Layer 11 of a small transformer language model trained on English Wikipedia (17 layers, counted from 0, width 128). Numbers have three digits each and are written without spaces.
Take only the direct path to the model's output, skipping the later layers: a vector added to the residual stream pushes a token's score in proportion to its dot product with that token's output vector.

Output vectors of the tokens that the questions are about. A number n stands for (n - 500) times 0.0027.
" Notes": 685526447483469488436595431379469553400644532361629438572603611365456446502451415442513424640550597471713596513505535469479334413626383562403541400798488673593366321596444528580479486110469572579537498503607412470272228724344461444426397347616391473589588486565779715627374809538543429554461495518403374615348585478351476463540353634670446660528381246560658385625218509660379695486475
"ously": 496576555524521451469443542403377548530583672329584242412578609619633349530509338611582537506486572564519544592408512374563169497599201707252669306697490761577461434674526576673542406296509571527482482409806331516542422541407357721442186141922463546630466309458801748527458695357177579436639568455594338654419506325321543587613583573331719323698601353455692469518087247499395436578607
";\n": 520539566615437278497638457417435677595679558358485436677704560509651382542459587517600496569686669259604498491523394440498395586205431451431508554678565757556518521714335684483481604350369478381549469443608440530246353411535509635413387433862382490562765591531762579489423456274407534432429568381427477708475349414561419477472493448356444524593572361431501475540681420415350354458389
"ş": 614518431430504456294327438529354455361482591543544539513436441526536559571361495648502530293488602573464789642495582294438402233463244496470563524599500813667581407687432552747743518416372582590565243376628430585169358730359507467554092155594531429582716366433901643518528506232318441478498758451615498756451710495495384576621515499582533484702367549466549437550550324538381455547439
" subs": 452431513532570564193416417609310416498720571437602430574485517525412517558387405460730502498631619738572599528500487256544334505389235623234272542750570776526472271693389465639583510454544428592712620523743434540277297556523467508563286164720419534374492355520626643590613511413355550506522679535686469790374544652628531579467508510476338292425550380283583536546511307442348459606488
"aching": 657424601269509417410437615379513517526607434270611342497511555421528484477481315551384545506602664583544745448535500369665316296612465543180588413703578575664497446568572444401531517351440513519539464423673500557384468805204280474420246227441620335673530426485856731356556741287426356557530649461620442825514819459789464549575521470544567504635485444318565497489263415506376525639321
"\"": 427693550471614627444685521432549407615513343444676398598537476447461506582532383637554370553332599433461617559417572465509372545739366531594733547562614496461658470496457424610453472354531396339462555329497470506594474494516537381612410556580612417575448404508637483534366603502573621533648623473622569612437489328232529490560367401531548471564313417354406452395449447513364458471449
" and": 386576566488499611593622558456508493442487447386466457293495531677525555448525425463511529510473607341457576342328621473518629511554489309511597447479624467449352652501557519551368413471435476420434531639458569488514499572564437646407517573379402497545442417487392469562465594497472556588688436519456469487456586501463589443541580647458499492498501443465449429547673528533519561389498
" Rel": 537490456438419493424491376538372491458621493435595609444651607398473459491568502501675489359535613478448554544403431313468342552467367466413395426740512535664423402557406439607467460439584513526421383333459473538537465569468613603641344411468568554377558598481729685486422423309632454543463499419574485683564613511600483372601492757629591568608365340362570533674425440495423434554483
"194": 541452608475503521378461373494583400492581543417595541467549478564561540610419502668601496365408550704652520474520482537472477499542352645491576421740518602499492560705571485439488372420556517543545585526672463453292390386396525494539304234608423516471560440452746667627426409353460513673377472260587525724436561387368551483593546395472426543452554455479441621462340456479318456493528
"ability": 435433546379544298411598401601579583469676418423608324521812757526736489512309586634534444405603598520465892493384597292374282341399551661390761307732591639509860398478372598472418530315540508570447391304641471635179298396540523452602392204734312355401614446486748652579570502393522433499571579412604413671377607530426566451509543643678332414599462368588627490366310552486281518580302
" to": 576496594513605550541566512613421375502640424447456437448547631597508460382502525487507513509422606542476534474529595443575523358451599601538637534518597380424447458495486417446422443454526500396441494538486577657528484561503394566321385495531422522567377415487398511465482618517299512436556573623371471572447443493414538484587488579485610567458416343516461504625613575471431572610387
"put": 433342605416360401375444454391421430493527511525543532406724311435498481442423606442685395428615532435486775677433634405384416317469347581235736329696620719369641357594417677562496427283536513501498650415606380413269226611452513407526263282638392349372781616685770652584510682533547645530562701336522417857415498428522429531462423653679443602562579420695590633439420435568275399554460
"\")": 519613622654534531286658576429505366562597392412771461467728445339390492631606425656675322423428671606519597512365594409545252503583217562424556495735610678447640351590332509666611465165687491431434377346608454550383240672278490396601262370719679515632602377486875584523444620504512480492586718406773627740471544311245646380532440448541385322783248438142454635509420471535314335444320
" ": 356546613594430540508581531413618573541520508408482483523444639581402514502520517381429555451491398546489615337519555536436617591540591568536486533462382502451430584475442405413490591525549649538482467499495500567536588512562403433464475582463534485517413566435385467427572503617472547542561443577530566460459410462424400446453374455448590548453482567433500376525461578500565563413499
" (": 400588611470545535591623496487534418650542423494587447580510413565422424604491614356356644515525539355520520462430577571603569619541440350462454539448362448536493545538494449527477419551427420445523513582522527590479518478393473678540467593484411506615458466394478411548428522529490551571563424498430459543433395436532560533514429539410637527386457505537530424479598548444502455512432
" Role": 554455504581705409304474460593526652589533377526526380582815530496615351523507485631555375440381656489676433551540599438326399249452358594369356482836392454524522376651525702607475459356583734537497464417540431539395301409199542411488250293525486548409708560513875763788352545291659546489392628343473442659463530564349391421692510644735381478565451227514712590458355249452177631746411
"|---|---|---|---": 419214410588463451305610295562441424561558620473708649604753443379349589399319395618777473547597532368552716479465426305647281591330452559294164593717697850461571032689301573737512628209472611406662540637747579477204185657586431423531251177749487485549507359340868782393502605251564519577556633546630440736539547479625427447506413458498434353757305440421671638765198491560439349477382
"{": 478480605510500436455504404510430444636672486383528429501552646412421455488531480705551443364563569482318646639454472564472307621442434689272458534719373619596787205571435538723640590371500576549485470470454307502171243485535534542649483179616448491593491465387829593553578416411576622392420531285616419693347672530579564541599450538573502365622408372413653437529420441556317448484536
" Albums": 794638577566321497312411411481394407696552537421704476562483433504582606519614274526562570390558660705535713510316513452536194255339317463198648558811506537540503337535530664639597374423490475570701723490940454445519378579423519619549204375606548417577423510720868649346432681299448490534405684313725560728546574345446433487451325473590519475493374322414685383265279244458210446610455
"\n\n": 481422605414499399492658467445586582461621534235415520570473582551522406475448500498400654574512556371641449493433490575565521572501500376596448346528621593604526428592485498721638573427452423405491464427475416510445353403546581618398475481608428434733586442538595523582403540451541422556450573516503434620523374447457449467509374649431560698340654362475505439418564503450532494467355
"c": 464640656565556393441435480545409450572497626394421480478370506526540419534559630463506571464480564463550586488392501568573512607329463430457578284508624370402411519403439578415258488460468593438581537500567403647577508583591419480494475419425440494377452384580625527560470531529598580505439631586492476562432443584388599411662470537441322604485440607676596652474406485637503471406433

Output weights of attention head 4. The head adds the sum of these rows, row i times number i of z. A number n stands for (n - 500) times 0.00032.
o0: 642530454661465493553427617298344550450556329548515350617457289391479310591292514480417628503687682343712223425606544469642338552596462371158370593439449344370375428530409603698413538489493372652707418736521583582370424535329483779542593462527377535427437454532507426829265567587515541610539585465500357770591493432485420522572562645479410289345698524581561570569577387646550427528458
o1: 486599590656487201380641586631616330549692393340633407372649477616467504578614584493237523463601326617512531576384489747579598366473400508305305580676450314519407601465452383464504293657465503794546453605365576679783625515644308550716438424376665560652339339456426528677391534355413558492279559609572491457490560340426405477320457458577232522423281596773504356581606810507492564361326
o2: 391471493569606504478493570649552237629467339644463643556627321521363618531500607642470482435647574408191535611507348571622370347388622587410489436493564516376496307310627622444425377465580159522447701359554570632752555510582558540469524376538649535376573424532549664315645584556555607347387395535311232450522552376638711518330453482364535424635356387468739733525608464557535369507586
o3: 365610676611582390638376481846600369672443434648437599450700427629302454724623449702203474447530378350427811149409404508466402439670482352495527708564354324699621453790642416476564112755574349548577465344431700540515721596336167417425667577431530604461368483504441445434469408724465637579580474225589565504550453278417447721372509449622534396378280644426599569320662578392504549634235
o4: 308691435133637590319304519827460573455352356676565375496533321475424500572504508703496416293646447568302377718387535598593164360622444370574395390438458776364613399627644642645649536751504564428463368378586440568448448600238722381696504543447459452492610641463382657707400391292389469484656504653406370429389545441521587630669571508555340700500518456433513593131538450306628609820526
o5: 586515554585426427546839579367345587514387432519329578579441611493504441568380496524391605390298493336853555479433538343583692625398754406410465402408426432518515426489424431592493354364282543556626378699553731378417691615539365363471609483468326554446330626556537514319450417368523670540456500561427423638639530762850313579526403563504592314542868713358403425467418515601342642540391
o6: 685517532422525396623563423564516492333537739186496451655480210660621539169356496319504430520632612653841423492566511538572805475384602318591431423289737660662318364391536488500508763488492375471402425665427538597456243563492684572342508569548272532612433357579470485571555624197458263333476687726352566623442556712512360504541537639341318484790522331649577522549534537401540471265453
o7: 394554411471576362697350371448493593511612336412198447481398789347434447390515379572867423635362287394359432265485496457478372341292642358512728341587542400423519541566493790521564215526488384303466574523493472629466678386646416521522551414533455515476415570762626542276496563754477493633684624437485482596514469475430435577481473341576606397637645416631719541580601248607749626522512
o8: 718603701513465424336558506546497517539589432493433318493280530341613561354628456366462873333710639579315463693466531630645561541415371483354634414697436307523554582548428589438413416593603312500631462585500434569593625510616548463666490418230493523518517441455447550414293523609338522376410445575417341497602497668562430537473591396404580506516500490524592572419568405601487547143581
o9: 445488617595510738372416387384303543636565580576537432302421540532310309381527512309327492390728477727492500507328843549512391512496632355395538425555035446554661432577305415573551355622528457557488292540541652512393435546538397629561583735517488442329650774496431463593815395525594414492567710573531711272231507579544447604508835444594496596425223756392375517429493560318543552399492
o10: 511431453622448387570715472577465531644512202420629540496610480512443224239755615576289536580580426416715630478272456387309547557581550335429441515385476703377500597777479271603595508247362525569353418681594562188493789569359706434612538792189611323409561585447467423528417434421504515430657577508473403540603706448804489629441288413682441427428739565383492564659460536552322437349479
o11: 535398586522603312794526490355251459601469346554392600455330313232438439293624451611388554526573477531460417507381482532474434551484912245435592525792320497308357583516381493637629412492418648527477316670312655551476719341694661454389624619602511570514578259487627595562368358756527403571530578240425465446476743525523562562557488481529341463605679482620596422328683442572348483534348
o12: 751754697459341431254489459602489515625559690461719539515258562372656335672341338310360445441480527482578492656601590734394338563614448429643598757627442394623465503393538318436469679354532514516581647488482359532635574545333619518418441369176562365653726083336536382642415500407337547492542429425393572445611472515429356633635527457507757500566724511257606338550390418515550402504589
o13: 493516542672629515508691549617534477545579369351537465515377617406459334500637411373636551411535264405463604595414536635724380552476528524328525312662539539444520682512573633425504310180457479445500596500485508872535689470731415619560415412396485474489615621630657428468378553281157558508741737685504693371483659284543300429345368457363307774563640392598341189570504352449504548246492
o14: 631645646519637472370446309586527587622414481418606415665400435650473474664589440357550683485577385792790284663476474451437511348631550210317870420456270563375329387591662461530339492468709653443629483647584554745464566668597566388644496583448283527485578457511689485176454453441434587178560299331607477614367408538594385406520569399435632363477267547537644703270244751466524606283458
o15: 519360350725504591546356576476802520575397616374285305457420335638674689399677556339603557639748413693487548492524388329607662500525738337479449550152722496333325493492435516310303740544668485549564504757584387454366342722712581493313500364548412547696545430379726355402466598470289575500520676641452407638540518538603481463496358242469536340519650372700437366564404755428588430307394
o16: 550457312467483315468556500567410379477637385430419543493462750535636734470518534333562473489597485702577470384543396370432588351551221449321395380588265325571628722543617515266412548439551465531608579496620221742600456671544526351782306634496554496644245496510436585520480639508468709406398375369693491682668528402301471407596639331379481634515655389504540360538228527748645732309528
o17: 552660445482390339434479467652504467355693525455356597507482548698414460460511289594560530564388208682362482406706472556467395359519747459539614521230515568522312332527407398531493589434421373519374515504465458508547784547564301569417680399496452295367500449411456586508834710426347611656434708749606423743546608521610380553441418426419718399532744579320640484608661395382426435663266
o18: 697455518299554745622662349721418558554586398556442496260562353312567383805409526680712481690400547457426311555485452421626557545403230478577438448431632460550519520590497668632485281704422467321408639459503527440293381294500598507620549362602463401524695354536419618507381625331549301414431597614482547504526510528534758596482651427521642305358360461589404626368702320500435497557362
o19: 592475423599611634393520662508496642464550449413582409532406615521449153452598574620437172524409407721391553546314362636597462917391487746470708309668025429381438723572419415329516765304483678743500648563321338636530358388599559607492508612491492540436715460449508386877547488543415635520480458336451657417562646395617681333480397372555328528406675484408414147479485459353369392540565
o20: 386325407477351551533408287346650414442492721404309532554543782440466458454663512615609576473456519449597469545548507676103352468335430460596546617508663616619632127743550504595583653732339439403611590420549656295383743496508462357500455605360464673249577662658460657504467605483508593616610407519469261448574273433561466620342289401794413573496517435328670296595464508615689507287479
o21: 521577599507707326617569174551485393544653268447595405504631496557475416413421436520214538338561670482488459557663622447423658519630371462663595357582443665616390796704624463573361482556354497370410523591283566504500435467431547549456468489331192500548719390640341444312421393724469504368374492438382692451356479379626575527376557722539422689800455630466618665429666519377395293401484
o22: 464610736529425530177454681466689729597584400583821474580218444543277454675438448265598300459609648273459581796548364431589260861482800373441427529504565480396426570496589424496203492577526625496595735609586428589388545400289140628500459350731513475508571676412377480566333551681606597403624329353644650431404331569772373452590543414438624279475514359500477611621325357326213440643654
o23: 340728684382313557664596455530601338380508581655267396216656561307588451645493446448635725390388515428350534565384657496481538469500225512573674365592715370456605594284438568482676585447637597305726248345366715350534606437699621422459394471282653325373476511507507496473364451725634558720462598545685540596438626377266580570473589607409637596515420419469436438446567454428211547725556
o24: 610554453504293621537314480278290448586558530642449690500657390588449584317550553412654464382451902433598535455588794334392360320455573157389676358452236500415700131320563474618627479356522175558636559469667619514457592700188770655474487541213605445423536555543621484513399483334514360419687563607427413571425356595339240562719593786584456589537630530264869749474367469619548385491601
o25: 628667678443588315458509609418515568531334554570697484586540384409497483382383525415396354458560355339513503412304599609586463397353464573245401497403484383421456523468480518517638425653609398411415439532562568477537311497533494494382596420715422652566295552547506454481510509533394518466593522790512311535410591571691440624400503547405712436625719687475418611538636295415525533607576
o26: 277504593535404313341363484578738590500697381600607368443569562471377632680416787381538507357622547321400565455390456679353580754496458533650485199453569590472474427619477436470449539801496424589518313422576879406337797557535444456535483593649493486386511535664356557481561539424463562443460348674428466537467331528422597515391405237542399454735508546349680516485376548343522644443481
o27: 485268718476432350551655345360292294500664472279668695351508694690480478396256529459344221575662674539452512740434332698508575647349748471587240434541517492496475306243430347641504591398643284504397623621816402479662476532401646450548527643562669241345555576445382690668771568470610562291297605580297400309548470438445457483492765582559590576430464413404573399570311446720578568480634
o28: 455473170475322465331325613390522376630731459589483500592494500669528538560478581509374467413631395489500375360448584497252654533470588487545370438423591497506461529613422548284500531687424564447390407497589564426372540443568469464541559375608639334625377374658596479645341465510630506617391711796471571402405462512540593490419682571565568673512617665500422528487628552445436429392296
o29: 469366566614511571425455560660504682442263472500416606512421390572747671459500361710560832496496417746545249559572386496694711306581491718509149660483445438626270614647232578430538476534504607620593491556372417639462641332585354605582641635654513398268146230478197465706601496244426421373338603471438461585572669735594540611445551302279642316364486253372425486850504458563467600434381
o30: 348626584471429493442676523533742544416546439639617575576692664276343500669173667655592391507425573361335496577358510458493266470545280485453547475629284636514519571344347453376474475482538530561541508364486844189453447554489511307568507535440526349473660720579490294443601605313370528605357326442720328537407520321746638564600336578419603522683402396477687544600452474486515565398715
o31: 449432294606642485665674447694195551396771496519415441770383629415610339329193526697336474355403369504676507354545401663489500779455565507714605528456485527496552453606421478599655489496455480549393326429549718557474447389486479360482623420524570471537662468637622449538654363419852683453231376382547534441730527424477581597511470408384313607416452479526523318533615300479566371500407

Each question shows a token from some text and the vector z that the head gathered there. A number n stands for (n - 500) times 0.0027.

",": 741637513674228778498605635271436412499545390575754584480339527323539596704606682354553672513383
Which of these tokens does it push down most? "{"

" addition": 493524463510517525489512472510512504473513404274545447498643529625401463537485551513552461503594
Pushed up most: " Role"

" is": 401519290370381603454409527597535349539656414428619474333680556497527645465497576490497434618523
Which of these tokens does it push down most? "|---|---|---|---"

" including": 555598497504527469502472601604497507515606469439515483490591452549460562509504594523520573568550
Pushed up most: " ("

" and": 444569455537595414592443577580407447474533418477489480597452487605384638481495566507585561560450
Pushed up most: "ş"

" Let": 458505595588666415436592429446427499479528432519371675561503608565530561400512572442546375456489
Which of these tokens does it push down most? " Notes"

" fr": 519550446469520457504448422543507464452622340467526453521644514526431469432509496514539473531531
Which of these tokens does it push down most? " Albums"

" att": 499571520487483456454481475462525471491684388537465497510639502528510438436534550489490499555503
Which two tokens does it push up most, strongest first? ";\n", " "

" Un": 480600548493466524517517580486509541481592442504523518502504635498439477474541583539543577470483
Which of these tokens does it push down most? "\")"

"airs": 494573506499458512508498541536499468514610423485502520504554502487492502469536528513532553532548
Pushed up most: " "

" fighting": 572607487530477432473484564542504442452624449491561408440588496513494517481492586437544536520518
Which of these tokens does it push down most? "|---|---|---|---"

"ram": 550613511519402587543498621515488456490687356550502507561422518453468447468581476560481704462433
Pushed up most: " to"

"ter": 471461617564588415405575439385469507473526392459372587609511532523470584437512477443508492495520
Pushed up most: "\""

"T": 599534339406449586551485552622619486543630452485610484542611461584441505557487455538518524490523
Which two tokens does it push up most, strongest first? " Notes", "\n\n"

" a": 477543412464430515478473537562502456547598440416567460437623526526489587528492540465525452575543
Pushed up most: " "

"n": 515560446448463512518483534521389488578622406466573524461570421429474519443646425474464521579428
Pushed up most: "ously"

" than": 499641655494723390527490682578519535469690524491394564482424386531600623577655435571379397516351
Which two tokens does it push up most, strongest first? " Albums", "put"

" become": 458558492513440471480486469546521479476525421394473467477601541595444536509460557509561378572600
Pushed up most: "ability"

" with": 516541447475448494497453544539526451510570459461558423461624494559486543498471546495522448523547
Which of these tokens does it push down most? "|---|---|---|---"

"(": 624606511522520596458480655615609448481675533471520430586515475568518528561517525534447542553524
Which two tokens does it push up most, strongest first? " (", " Albums"

"6": 324664622525141501402648635317361226591634467980780686360468700065803178140505738672335785459238
Which of these tokens does it push down most? " Role"

"t": 558566403578498679538425541609869461611477506421644713549578524622326449625520449673446484578666
Which of these tokens does it push down most? "ously"

"ood": 405673669492474336518484562509504422450675382524423469579492538490446506366664533623520508615482
Which of these tokens does it push down most? " Role"

"ate": 512537436478464491505484559515508444561579498458572445446583487555491541509507536486499445544512
Pushed up most: " Notes"

"q": 410450359385402574551471553570767472560581385359499594479564436665453677624558443633521417572533
Pushed up most: " Rel"

" these": 448669452536473521459504577519559523603634535514580513445613469478423554438473546481501553492535
Which two tokens does it push up most, strongest first? " ", "c"

" turn": 479609519484447455489458422526534419426582403492508466514648585529412467457456497509552450607578
Pushed up most: "ability"

" least": 514531481469533462567486584538408460540545489474579502564516491516347545552533489460524560541468
Pushed up most: "ş"

" -": 412518446421514525655514449449694496444602432428614624556579447630378516441488573564506600576634
Which two tokens does it push up most, strongest first? "\n\n", ";\n"

" within": 525510422447455526532465567508513513517572472479534376495619497556484536502482540451533464469585
Pushed up most: ";\n"

"x": 593570450555461664502474592671727472545571526406496551586455534556415502615519480645456565553611
Which of these tokens does it push down most? "ously"

" correspond": 442602464463432465447486524522578430544629471459596525350648555518443520480506544530485474550503
Pushed up most: " "

" m": 398508336411650413804444492525688549642541485531569560427534550670379424551453518587561596464660
Which two tokens does it push up most, strongest first? "\n\n", "ş"

"ater": 526643514404469528605479630543383470607710413525575538527569433430486422495647427527496642549421
Pushed up most: "ously"

" invol": 506667506456578471524558690548562518402792442475541496529510484518533535473603631557516607501397
Pushed up most: "c"

" issue": 521495434440451534539465557507519505495574477498521368504616505567479535503471542442534456488584
Pushed up most: ";\n"

"writ": 633523517347467691618590619564626516385727512553516488518350560560591213576515630781402578415620
Pushed up most: "|---|---|---|---"

"p": 563572428536506618609510495491443397534544653654745506582486518318635357355534551603523682520532
Which of these tokens does it push down most? "put"

"+": 557551395558495662552410516590850437631484474426633744536592524595366462614519467663467511584646
Pushed up most: "aching"

" Stan": 486523529478468509462525531504478475448602444471468455441571523554467563545540523445509395558469
Pushed up most: "put"